Layer 4 of a small transformer language model trained on English Wikipedia (8 layers, counted from 0, width 64).
A neuron adds its activation times its output weights to the MLP's output. To switch it off is to set its activation to zero at one token and run the rest of the model.

Output weights of the MLP neurons that the questions are about. A number n stands for n times 0.0025.
n10: 4 19 -49 -61 2 -51 53 5 10 -9 15 -20 29 -35 -21 3 84 19 -52 -2 26 18 -27 -36 -12 -9 -11 -29 7 43 -18 -5 14 3 -29 56 -17 57 1 19 -20 2 -12 -51 -21 -25 -23 -22 -51 41 -3 -36 34 -36 29 20 -19 -11 -19 2 -8 -12 -11 -24
n16: 17 -16 -10 13 6 26 24 -33 -10 -26 -18 52 -21 -14 -52 -8 25 12 -14 33 -44 7 -14 -34 32 -3 10 6 -8 -51 -20 -41 16 21 11 39 -9 -29 -32 11 20 13 39 38 -33 80 -44 -21 -33 -43 -44 12 -60 -17 0 -16 24 -9 -26 -27 18 -50 9 0
n38: 20 -16 1 -31 15 28 -51 84 13 33 2 -3 -13 -22 -39 22 -51 19 -17 49 1 -32 -38 -41 -18 -40 53 -51 -53 -46 1 11 64 -5 -16 -5 48 -19 15 54 4 12 -45 2 46 -16 10 -11 29 14 -5 -12 -20 18 28 31 -15 14 -2 30 82 -49 -22 27
n44: -30 -19 -49 -63 21 -20 23 -10 15 -2 -2 31 30 -16 -20 -63 57 46 7 6 -17 0 21 32 -5 -9 48 -35 19 33 2 33 2 -22 6 22 -19 13 21 14 -1 13 -27 -16 -23 17 -27 19 1 -11 -16 44 53 39 59 -4 -1 -28 24 -14 10 7 37 49
n59: 14 -32 21 -48 34 -11 19 1 2 -33 22 51 34 -44 -15 -3 -42 28 -30 38 2 9 0 -9 19 35 46 37 30 37 -14 -14 1 35 -7 -32 29 4 39 -14 -13 -45 2 -15 21 21 79 -20 -11 -62 -26 -4 27 -1 -52 -43 11 -8 -43 -9 27 -38 -7 -20
n80: 10 -23 10 51 18 -60 -16 -19 -13 38 21 20 5 -6 -4 4 -49 4 -18 -9 32 23 -9 -7 22 -5 -65 -5 -16 -25 -32 41 -9 -36 14 -11 3 14 1 -6 4 -82 1 -34 22 8 0 34 0 23 39 -18 -47 -12 24 32 -9 -2 28 6 -53 32 38 -48
n90: -39 5 19 -43 12 40 59 -12 -36 12 -12 2 43 30 35 16 10 -28 1 -11 -9 -43 19 -2 -47 -67 -56 -19 -18 -30 23 -52 -15 12 15 32 -66 22 12 -10 -22 -30 -42 -11 44 -36 -43 -8 31 -8 -21 28 36 10 26 65 0 -20 -22 61 -3 45 4 -35
n96: -68 8 38 -3 2 24 25 -1 -12 -1 41 46 -8 -64 -16 27 -38 26 -10 -13 -37 1 2 48 23 -32 -13 -39 -8 -2 4 16 65 -2 7 -26 51 -20 7 74 19 -47 3 -12 -11 -16 54 -4 24 -4 -47 11 -6 6 -9 35 -10 12 -32 23 7 -7 4 42
n119: 67 -93 28 37 -33 20 -16 -2 -57 44 -16 -4 -8 -15 73 -26 -3 13 25 -6 20 11 13 -33 -58 -41 65 23 10 56 19 -19 24 11 1 2 -29 -23 1 -2 44 35 41 3 -35 22 7 44 6 26 34 -95 -19 -15 28 -20 23 -6 5 15 -20 34 -4 -1
n159: -28 -17 -52 2 17 23 9 39 -24 2 -6 15 -2 3 56 -32 -43 -5 -20 -3 9 -30 17 5 -48 -6 5 -35 63 -26 43 -32 -17 -9 41 4 32 -15 10 -9 -4 -53 -55 55 -7 38 -7 -47 -26 42 -7 42 -12 -40 0 52 -8 1 -17 34 34 -43 -46 8
n164: -51 -19 -40 10 19 -5 -2 6 -18 12 -19 10 2 -69 24 4 2 37 -46 41 -17 -10 9 12 36 22 -28 -45 17 1 7 25 25 -21 16 30 52 8 12 18 -44 -18 1 -41 -36 50 41 3 -64 42 -24 11 5 2 0 19 15 20 -16 -12 -14 -24 -31 -32
n198: -31 -12 -25 -30 -30 0 13 -9 -15 31 10 6 40 3 8 50 -45 23 15 15 -33 -46 5 15 -16 4 62 2 -15 -24 -9 13 1 -24 71 -9 -36 -29 9 50 -9 -20 31 41 11 -5 3 -21 62 11 -12 13 -17 -37 17 29 68 0 -31 41 -4 -6 -30 46
n224: -16 -23 -1 -14 -44 16 9 7 -7 -14 55 3 -76 -16 -25 -17 -17 14 6 56 26 -7 -33 0 -20 -14 5 -20 39 10 -54 -1 -10 61 -41 -32 14 -14 -12 9 2 -9 -73 -3 62 34 -14 17 2 51 29 -4 50 -41 -9 -40 -7 61 -14 31 12 -35 33 -19
n225: -61 -4 -10 -26 8 60 -86 -5 -24 13 -67 17 -8 -31 -28 -22 27 -15 -25 -18 9 -5 19 17 -10 -10 6 30 41 -32 74 2 -19 -43 15 15 -36 9 -1 -24 -35 23 44 -20 -46 3 10 -47 -63 22 3 -17 -42 -15 26 17 -26 -68 39 38 -2 -1 18 1
n231: 10 6 -26 41 9 -42 31 -41 -6 -15 2 -20 24 42 1 -24 -30 -25 -13 -61 25 3 20 21 12 15 0 -4 -14 -55 35 44 38 -12 9 -45 -37 35 -21 72 -33 18 -29 40 -14 57 -7 -8 10 13 14 -12 -3 83 -12 -10 1 64 28 3 -27 -9 35 1
n252: -20 48 -7 -5 33 23 -6 -29 31 -4 7 -2 -65 -45 -12 42 49 -20 19 8 -22 -14 -6 -6 23 -43 59 -22 -42 12 -21 43 7 -11 18 8 29 6 -39 -8 -9 -88 -48 -35 45 -31 18 33 13 -25 -55 -8 66 -13 10 3 10 11 2 -7 12 5 -18 20

Each question names a token from some text and the token that comes next. It shows the activations a of the neurons there, in the order above. A number n stands for n times 0.039.

Then comes g, the gradient of the next token's log-probability with respect to the MLP's output, scaled to length 1. A neuron's effect is roughly proportional to its activation times (output weights . g). A number n stands for n times 0.0048.

" was", then " app"
a: -2 -6 9 -1 -1 -35 2 -9 -6 3 -3 2 -26 -1 -7 25
g: 15 -5 -9 -16 27 12 -1 52 25 -14 -12 -16 -11 32 -25 12 29 -13 18 29 -53 -10 4 28 14 -63 -29 -15 -9 36 1 -36 -22 5 -13 9 -17 -48 16 -10 -19 -34 26 -11 6 6 18 -24 -13 -4 -56 -11 3 -2 25 -3 -26 8 -23 -10 -61 -19 74 -9
Switching off which neuron hurts the next token most? n252

" w", then "id"
a: 0 1 -2 -1 2 -3 -3 8 0 -17 87 11 0 -10 3 -1
g: -31 -28 9 -22 27 -12 -30 -35 -37 32 18 33 -13 -9 47 -19 54 -16 6 42 38 33 -55 14 -30 30 45 14 11 -14 -27 10 -18 16 4 -16 9 39 -1 -10 -18 -17 5 11 -24 18 16 -41 21 -20 8 27 -3 12 9 -7 1 41 -31 -13 33 41 36 -24
Switching off which neuron hurts the next token most? n164

"ow", then "ed"
a: 14 -12 3 -7 -9 -5 5 4 -14 -12 -40 0 -24 25 4 -6
g: -20 -40 -22 -3 6 -18 0 13 -47 -36 34 9 -10 1 20 -16 15 -14 30 -19 -39 -17 -6 30 -40 -32 20 -8 -8 -30 -11 -41 -27 -38 -24 -53 -34 -12 48 40 18 16 -30 35 -28 36 -24 14 8 17 14 29 -45 11 38 12 15 -37 -5 -2 4 20 -11 32
Switching off which neuron hurts the next token most? n164

" State", then " H"
a: -4 -1 0 -1 1 -29 2 0 3 5 0 -3 -3 1 -1 -3
g: 8 20 -36 13 9 13 -17 -13 2 -12 -29 47 -54 -38 18 33 7 6 15 10 -25 -11 -18 15 32 39 14 1 -12 -42 -12 54 12 2 2 26 79 -16 23 -4 -41 9 8 54 17 26 5 -48 -12 8 5 -41 1 16 -4 -19 4 -2 -23 -29 36 -5 31 -12
Switching off which neuron hurts the next token most? n80

" S", then "N"
a: 0 -1 11 4 2 7 -1 3 2 40 -1 2 -4 -2 -1 -2
g: 15 27 -48 16 31 -6 33 20 -6 -12 21 50 18 -30 -7 7 9 70 24 0 -13 22 28 34 -15 13 -38 10 30 20 19 33 27 -8 12 -4 -41 4 1 -28 -8 -7 -1 10 0 -24 54 -4 -22 39 -11 -17 -4 54 10 29 6 -24 3 30 -66 -22 17 -6
Which neuron, switched off, raises the next token's probability most? n38

" ", then "198"
a: -5 0 1 0 -5 6 5 2 14 -1 6 -2 0 0 -19 -1
g: 15 -3 -8 24 -4 27 -22 11 34 41 -1 20 12 -28 7 -32 -11 -5 -3 71 47 54 25 -68 12 7 50 1 13 -41 31 30 -27 -28 3 -9 35 11 -6 4 -3 -20 0 38 -46 8 0 3 -28 22 17 -20 12 -28 -2 -12 12 -49 1 -35 6 2 3 6
Switching off which neuron hurts the next token most? n119

"n", then "ant"
a: 0 2 9 0 5 2 1 -2 -7 36 -1 3 14 60 2 -1
g: 12 -18 8 -29 -4 -14 19 31 -6 -44 -34 63 42 -26 9 -31 13 -36 35 -17 -33 10 -25 10 -6 2 -34 23 -11 6 -45 -7 16 -25 -11 -3 -54 -44 -24 23 -4 0 -7 42 -13 -25 -16 24 -51 34 9 -26 -41 -50 3 1 9 -17 -19 30 -3 -13 12 10
Which two neurons, each switched off alone, lower its probability most, in order? n225, n159

" H", then "igh"
a: 2 -5 3 2 0 -6 3 -5 -10 2 0 4 2 1 8 -1
g: -8 29 -30 -2 51 -54 -30 13 -58 -45 22 -13 -26 -9 20 -13 -15 15 19 -24 -47 15 7 1 3 -39 -26 -19 33 -37 -2 -1 -17 -3 -22 22 3 -44 -31 65 13 -17 4 -10 27 -19 43 36 -17 45 6 -6 14 -34 6 3 8 -28 8 8 7 4 19 -17
Which neuron, switched off, raises the next token's probability most? n80

"omen", then "."
a: 7 0 1 -28 0 -2 4 1 -52 9 0 2 3 -12 2 -1
g: -39 8 14 21 -38 -1 8 -53 2 54 38 -29 -5 -28 -3 32 19 -35 -3 -22 13 -15 39 -8 -32 -5 7 1 8 6 12 -8 -22 -13 -45 -6 -52 6 -1 43 53 36 -5 -18 31 -30 -37 38 31 5 19 41 -34 2 -21 -31 20 4 18 1 -28 15 2 -20
Which neuron, switched off, raises the next token's probability most? n119

"on", then "ic"
a: -3 4 -6 -4 8 -2 -5 7 1 -2 -4 3 -4 -43 -1 -3
g: 27 -11 30 -6 5 -2 25 24 43 10 31 16 33 -10 -5 -66 4 22 -26 -18 4 34 -3 7 79 8 9 -7 -27 -10 -17 1 -22 4 31 -20 -4 -25 -27 8 2 12 -34 3 9 -9 -39 -45 -17 -27 -46 16 -22 -44 26 9 -17 -26 -34 8 -8 38 -31 -45
Switching off which neuron hurts the next token most? n225

"25", then "7"
a: 1 20 -3 22 5 2 -11 0 4 -9 -1 -1 1 23 4 3
g: 21 15 -9 19 -15 10 9 -55 27 14 34 28 8 9 -11 36 39 8 -7 22 -30 34 7 1 -1 2 40 19 -23 -45 8 9 -7 -33 18 11 -29 -9 29 33 -7 19 8 -19 -73 -26 25 47 -1 25 -30 -23 -11 18 36 40 30 23 -11 24 -41 -19 7 42
Which two neurons, each switched off alone, lower its probability most, in order? n44, n16

"w", then "h"
a: -49 -7 -9 11 -1 0 0 -4 10 -2 -14 4 2 0 -3 4
g: 28 6 12 -16 4 -21 35 5 22 -24 -34 58 30 20 9 -26 19 -64 -33 5 6 27 -4 15 47 8 19 40 1 -18 -36 11 -8 3 22 -18 12 -12 -5 -18 14 0 -38 47 18 -17 74 66 21 0 7 15 0 -3 -17 6 -12 4 -32 -31 3 -16 -12 29
Switching off which neuron hurts the next token most? n10

"9", then "3"
a: 3 -2 -2 8 85 19 6 3 0 -7 1 -7 32 3 -25 3
g: 32 16 -11 50 11 -3 1 -40 -50 -9 42 36 39 0 -1 -18 25 51 29 3 28 15 -6 19 9 -4 -31 7 7 13 -10 14 24 -58 -17 -2 -18 5 -7 -56 -11 26 6 -4 37 -5 -12 1 -1 2 -24 -46 -4 -58 -4 35 4 -39 4 -43 -9 -43 -12 8
Which neuron, switched off, raises the next token's probability most? n224

"as", then "k"
a: 30 39 6 -16 -2 2 -4 -1 -3 15 6 1 6 34 -8 0
g: 19 17 37 -30 -42 0 -45 43 17 -24 -5 6 13 -29 -26 -36 5 -17 -12 35 17 2 5 36 -37 28 11 2 46 -16 -17 -11 1 16 -24 -42 19 -7 9 31 -18 15 8 0 -13 73 35 -30 -8 -52 13 15 -43 -2 -26 -41 0 -12 -34 -21 5 -10 9 -31
Which neuron, switched off, raises the next token's probability most? n10

" H", then "os"
a: 0 -8 6 2 0 -1 2 -4 -7 1 0 5 8 -2 7 -2
g: 26 -27 -33 -11 22 -3 9 -22 -1 17 42 -17 15 41 15 -20 32 22 -31 -45 10 5 45 33 -23 -14 14 31 13 15 25 14 5 -17 11 -43 12 47 59 -35 47 -13 -9 7 32 -13 21 -11 26 -23 -2 13 47 12 -18 -46 -20 -16 19 -32 16 19 12 37
Switching off which neuron hurts the next token most? n16

" the", then " Br"
a: 0 0 16 46 -4 -3 -7 0 -14 15 0 9 -3 0 -1 10
g: -27 10 12 5 21 -19 1 -5 17 -29 -21 38 34 -29 8 12 -8 -3 -31 22 12 40 16 3 -5 4 -72 15 -11 -17 0 62 -14 5 -31 32 32 18 -4 -17 -11 -22 -2 30 9 13 -20 1 -7 63 19 26 -22 41 -27 -12 -60 26 -29 -7 16 -2 -40 -44
Which neuron, switched off, raises the next token's probability most? n44

" j", then "oin"
a: -8 -1 -9 0 1 -7 3 0 -5 0 -4 2 5 1 0 -2
g: -38 -14 -45 0 -19 43 -6 11 -1 -4 -27 0 -21 24 49 8 7 -32 -26 -9 -4 -4 -1 -1 14 -5 23 -16 50 -4 30 -17 0 38 -9 -15 29 -18 -32 -38 -19 -20 8 66 -24 -14 40 -26 24 -11 -18 26 -2 48 -11 18 -51 -17 -33 22 -20 50 -25 20
Which neuron, switched off, raises the next token's probability most? n224

"ue", then "ens"
a: 6 -9 9 -6 1 11 1 -7 -1 -12 9 31 3 -1 56 -7
g: -8 -39 -40 -12 27 15 -22 29 -16 7 18 -30 1 -26 -14 -7 -24 5 18 -13 -19 -23 8 -52 6 9 -43 3 76 7 -25 -1 -35 -37 -2 -1 74 -31 -22 46 -20 -11 -27 -1 11 -27 4 12 16 25 -23 -40 -13 -1 32 47 13 23 -7 -12 -7 -11 -8 25
Which neuron, switched off, raises the next token's probability most? n231

"ist", then "ry"
a: 1 -3 -3 -2 -3 -10 -5 -22 2 2 -1 -11 -1 0 3 0
g: 35 -60 -11 -44 -5 -28 4 62 -39 -4 1 25 34 3 -11 17 -15 16 36 -11 44 -44 14 -25 39 -34 -15 40 12 22 7 -20 -3 -1 46 1 -22 -2 21 12 6 11 41 2 -5 2 -25 -12 3 25 8 -17 -50 -61 -6 44 13 -17 -4 -2 9 9 8 14
Switching off which neuron hurts the next token most? n96

"el", then "op"
a: 3 5 3 14 0 8 -1 0 0 13 1 -19 11 -1 1 0
g: -21 -27 27 -36 -21 -30 16 -38 -30 39 21 33 -19 -13 10 32 -7 29 14 -31 -12 -23 -25 -1 30 -3 -4 -6 -2 39 8 -50 -6 -1 30 -7 -22 -11 56 -10 -8 37 30 -69 8 6 30 -13 40 7 -13 -32 20 -20 48 26 19 -18 -32 7 -8 -18 -19 29
Which neuron, switched off, raises the next token's probability most? n198

" W", then "A"
a: 2 3 -22 0 2 0 1 -9 0 38 -1 8 -4 -12 0 1
g: 6 32 -37 54 23 8 20 -14 0 -34 -9 12 32 -17 26 -27 17 72 1 9 8 -13 20 29 -22 -1 -49 15 -4 0 35 2 39 -57 30 4 -30 -9 37 -10 17 8 -12 6 22 21 35 -26 -23 47 -15 47 -14 4 36 12 -6 -8 30 18 -30 -5 14 -26
Which two neurons, each switched off alone, lower its probability most, in order? n159, n38

"ber", then "al"
a: -5 -44 -5 -3 -1 -16 -25 52 5 -8 0 2 -1 -2 -14 0
g: -42 -36 -17 42 25 35 22 -6 17 -27 16 24 11 -48 23 -29 -13 37 7 -47 -63 30 47 15 29 23 3 -5 -30 14 36 -49 18 -24 0 33 37 -40 21 -26 -6 1 -3 -7 0 2 21 2 3 -11 22 -10 33 -5 -36 2 13 12 -38 -15 -2 1 -1 -36
Switching off which neuron hurts the next token most? n96

" |", then " L"
a: -4 2 7 0 -2 -4 8 5 0 17 1 4 -2 0 1 0
g: -8 -40 -7 -20 -21 2 11 43 14 -11 -16 -1 -30 -29 25 -19 -11 20 35 12 43 5 18 13 -4 -14 -6 -32 46 -6 -77 -45 -26 -60 -8 25 50 -1 -19 2 -5 6 31 8 -33 -32 -32 -18 -15 36 -1 11 -1 3 -36 -34 9 49 21 -19 -14 8 -8 1
Switching off which neuron hurts the next token most? n159

"ike", then " R"
a: 43 0 6 3 2 43 0 2 -4 -8 -20 -5 -4 2 12 0
g: 36 36 -7 4 6 -23 -8 8 4 -32 -20 47 -2 24 -21 -1 22 -21 -23 13 22 36 23 23 -9 22 -18 11 -26 -12 -51 66 17 -18 16 11 59 34 33 -11 -46 -1 -2 31 15 19 -58 9 25 -7 8 41 -13 -3 18 -24 2 32 -21 -49 12 28 -5 8
Switching off which neuron hurts the next token most? n80

"ly", then " after"
a: -2 -1 1 1 -1 -6 -1 1 -2 0 5 0 1 3 -6 30
g: -37 -24 -52 -50 -6 19 50 -36 31 31 -8 -12 -14 -1 49 9 -57 18 -45 10 4 -17 13 -15 30 -31 2 -20 10 7 -24 -36 -2 -3 -21 -36 10 -23 36 7 34 -25 -19 -25 14 -37 19 26 -13 -16 -4 25 41 -20 -10 21 12 -32 -22 14 25 5 6 -35
Switching off which neuron hurts the next token most? n252

"|", then " "
a: 0 -2 4 2 0 5 0 8 6 0 2 11 2 0 -10 0
g: -10 -27 -40 -13 -30 -20 34 -1 1 46 10 2 14 14 -4 -17 -53 -7 15 -5 -4 -16 -27 12 -36 4 16 52 -1 -10 28 33 7 33 21 -31 -22 -5 15 -26 39 7 -42 -7 -30 5 16 7 21 -32 22 -29 -23 13 -38 -11 47 -20 18 -8 -24 20 -86 5
Switching off which neuron hurts the next token most? n198

"eat", then "\n"
a: -6 1 -7 -1 3 1 -73 1 4 7 2 7 5 -42 28 5
g: -6 -7 -6 42 -11 -20 -55 -13 18 -15 13 25 31 14 -13 -44 16 -9 -17 7 19 12 22 7 -12 -5 6 27 -20 1 5 -47 -35 -43 18 15 -12 31 1 -7 0 -4 -34 18 40 4 -20 -27 -25 80 70 32 57 9 -18 -8 -23 -2 5 -33 -19 8 -8 -4
Switching off which neuron hurts the next token most? n231

" up", then " l"
a: 16 19 -1 7 -8 -3 -1 0 18 2 -1 6 -1 1 0 43
g: 48 43 -26 -12 -18 18 0 -4 8 -23 -36 27 -27 1 2 42 28 35 2 31 -36 -19 8 -10 24 -15 22 -27 38 -7 -17 -9 -9 30 -5 28 -30 -13 2 -16 26 -9 -27 -38 51 -42 31 -25 18 -45 -47 2 1 12 39 -25 4 1 13 9 -4 -63 24 8
Which two neurons, each switched off alone, lower its probability most, in order? n252, n16

"m", then "ark"
a: -2 -11 7 29 9 0 2 -8 -9 -1 -4 12 -1 -8 0 -22
g: -11 -14 -60 -23 -9 46 31 -10 -6 6 -64 -10 -2 29 14 -12 -29 -44 -4 29 -28 41 -27 -3 21 32 28 -20 32 40 37 20 -12 -46 -7 -13 39 0 -31 9 -21 11 12 27 -23 -18 1 -46 -15 3 -10 12 -30 -4 46 11 -23 14 38 2 -18 -22 14 -5
Switching off which neuron hurts the next token most? n44

"uss", then "is"
a: -1 4 3 -5 -6 1 0 -9 1 -3 -13 1 -2 11 -1 14
g: 14 39 -9 -9 0 -18 -43 20 2 -10 48 -14 -28 -29 12 -1 -4 -26 -53 -14 6 -13 2 4 28 -31 -20 -14 34 51 -5 42 21 13 -16 26 34 -43 -7 -15 -14 -18 22 -51 29 12 38 6 -38 2 -53 -6 10 -21 -41 -9 13 15 -16 -12 -8 2 29 -61
Switching off which neuron hurts the next token most? n252

"ubl", then "in"
a: 7 -14 -56 -15 0 1 0 -21 18 38 -3 0 2 -11 -13 0
g: -20 -38 -19 -10 51 9 22 54 -57 19 -3 21 -21 5 34 -2 -5 12 0 15 -5 1 14 -3 35 4 -15 -33 33 -25 -8 -23 -10 13 -23 16 5 -24 -24 -31 -24 32 9 22 -25 10 3 -47 -56 -18 46 3 -9 -25 66 5 17 11 -31 15 -15 -18 -26 45
Switching off which neuron hurts the next token most? n159

"er", then " pro"
a: -1 -3 -2 -2 36 1 5 3 7 4 -5 10 -1 -2 1 9
g: 17 -8 -35 22 -29 19 5 20 16 22 -17 19 8 -14 -11 -6 45 -16 -7 -4 -32 -47 30 0 4 -11 31 -59 -21 -11 24 -18 0 -2 -24 -22 -11 -24 3 -17 -11 -13 -13 -3 -12 28 -5 -16 -28 11 -39 -50 -15 -45 43 44 -5 60 30 64 -22 -25 31 -2
Which neuron, switched off, raises the next token's probability most? n59

",", then " the"
a: 14 1 -1 1 -5 -36 -2 -3 -1 -4 -3 5 0 12 -1 31
g: 13 10 -7 -18 42 7 9 -22 0 -9 -8 -27 -11 12 75 1 -10 8 -22 7 23 -30 -11 16 23 26 -82 -39 -30 -8 -34 3 7 50 26 27 14 19 1 -30 -13 1 -2 34 -23 10 -1 12 -19 -22 15 -19 10 15 5 -72 20 -35 -15 52 -8 14 -14 7
Which neuron, switched off, raises the next token's probability most? n252

" g", then "re"
a: -1 -4 9 -2 -1 0 -2 19 -14 5 -11 -10 -1 -9 6 -1
g: 6 11 23 -83 6 35 -3 -6 -34 15 31 -37 13 1 -16 -11 3 -2 55 -6 -21 -32 -47 15 -29 -18 -4 -28 -28 6 30 -26 -45 10 -22 -4 8 0 -10 -37 -9 -21 43 19 -26 -38 7 -3 -5 -41 19 -14 39 -8 -52 10 -3 -30 1 17 -3 22 -26 29
Which neuron, switched off, raises the next token's probability most? n231

" for", then " sy"
a: -3 -1 -6 1 -6 -10 1 -4 -2 0 10 2 0 1 6 17
g: -24 -7 18 -10 26 -10 -11 43 5 15 23 -13 19 31 -43 11 22 22 42 48 -7 9 51 -2 -5 -3 59 28 -59 -7 7 -47 11 -61 15 -4 -49 -39 -14 23 -28 18 -3 -21 27 -4 47 -20 -9 2 15 -26 -19 3 -1 6 -11 -3 11 28 3 3 39 5
Which neuron, switched off, raises the next token's probability most? n38

"o", then "her"
a: 18 -16 9 -51 4 -1 0 -20 -3 0 3 6 4 -8 -10 1
g: 13 -19 15 19 9 30 -13 9 9 -2 -18 21 -1 -33 30 -5 4 6 -22 4 27 -33 16 -45 17 -12 18 27 30 -42 19 -38 -15 -15 14 7 65 -7 -1 4 60 -37 -7 -8 -5 17 -51 -23 -32 -17 11 -14 -51 2 40 3 20 44 -42 51 -16 25 -28 -7
Switching off which neuron hurts the next token most? n44

" ", then "6"
a: 0 0 0 3 8 -3 -6 3 4 0 0 -6 3 -7 -3 -1
g: -11 5 -34 -2 -12 35 55 1 -11 -14 1 -11 26 -1 -20 25 -36 -18 8 2 -23 -3 67 -14 85 -37 -26 -39 -4 -12 5 26 71 27 -5 3 -19 -36 9 -32 38 2 -3 -19 14 -11 0 22 0 8 0 3 22 -26 12 18 5 -39 -8 29 0 -36 0 -20
Which neuron, switched off, raises the next token's probability most? n90

"ers", then " of"
a: 1 -1 -1 -1 -7 30 -5 0 -7 -2 9 1 -20 0 0 -22
g: -18 38 9 39 -10 44 -14 -59 -11 8 13 -1 -20 -10 13 -15 10 4 37 -43 4 52 2 29 -2 -29 -2 11 -10 11 28 -32 -8 -8 -3 29 -28 48 -77 -18 -30 40 -16 37 -4 38 8 -34 6 1 17 -13 43 0 -13 10 -28 -23 0 -16 13 29 -25 0
Which neuron, switched off, raises the next token's probability most? n80

"i", then "ence"
a: 0 -5 0 0 13 1 -16 10 0 4 7 -44 4 -7 5 -1
g: 26 14 56 -41 11 -46 -25 23 10 32 -27 12 -1 -17 1 2 -17 66 -25 1 52 -4 2 0 13 19 -11 -11 8 -17 30 48 24 9 53 -24 11 29 8 -7 -26 49 -10 -36 2 3 -24 23 -29 20 23 -5 11 14 15 14 -21 -23 47 4 23 48 -15 -19
Switching off which neuron hurts the next token most? n198

" Count", then " |\n"
a: 1 -2 2 -4 -1 1 -8 0 0 11 -20 3 3 -2 2 -3
g: -18 22 -39 24 -34 -3 -28 -65 12 -32 -10 -25 -63 4 9 10 29 -16 -8 4 -20 -20 -27 48 -5 16 -35 -31 26 19 22 8 -34 1 -41 -14 -4 2 -23 46 27 -3 -1 -14 -43 0 21 8 -18 17 -37 -49 4 17 -42 -32 18 -29 0 -8 -25 21 -5 -19
Switching off which neuron hurts the next token most? n90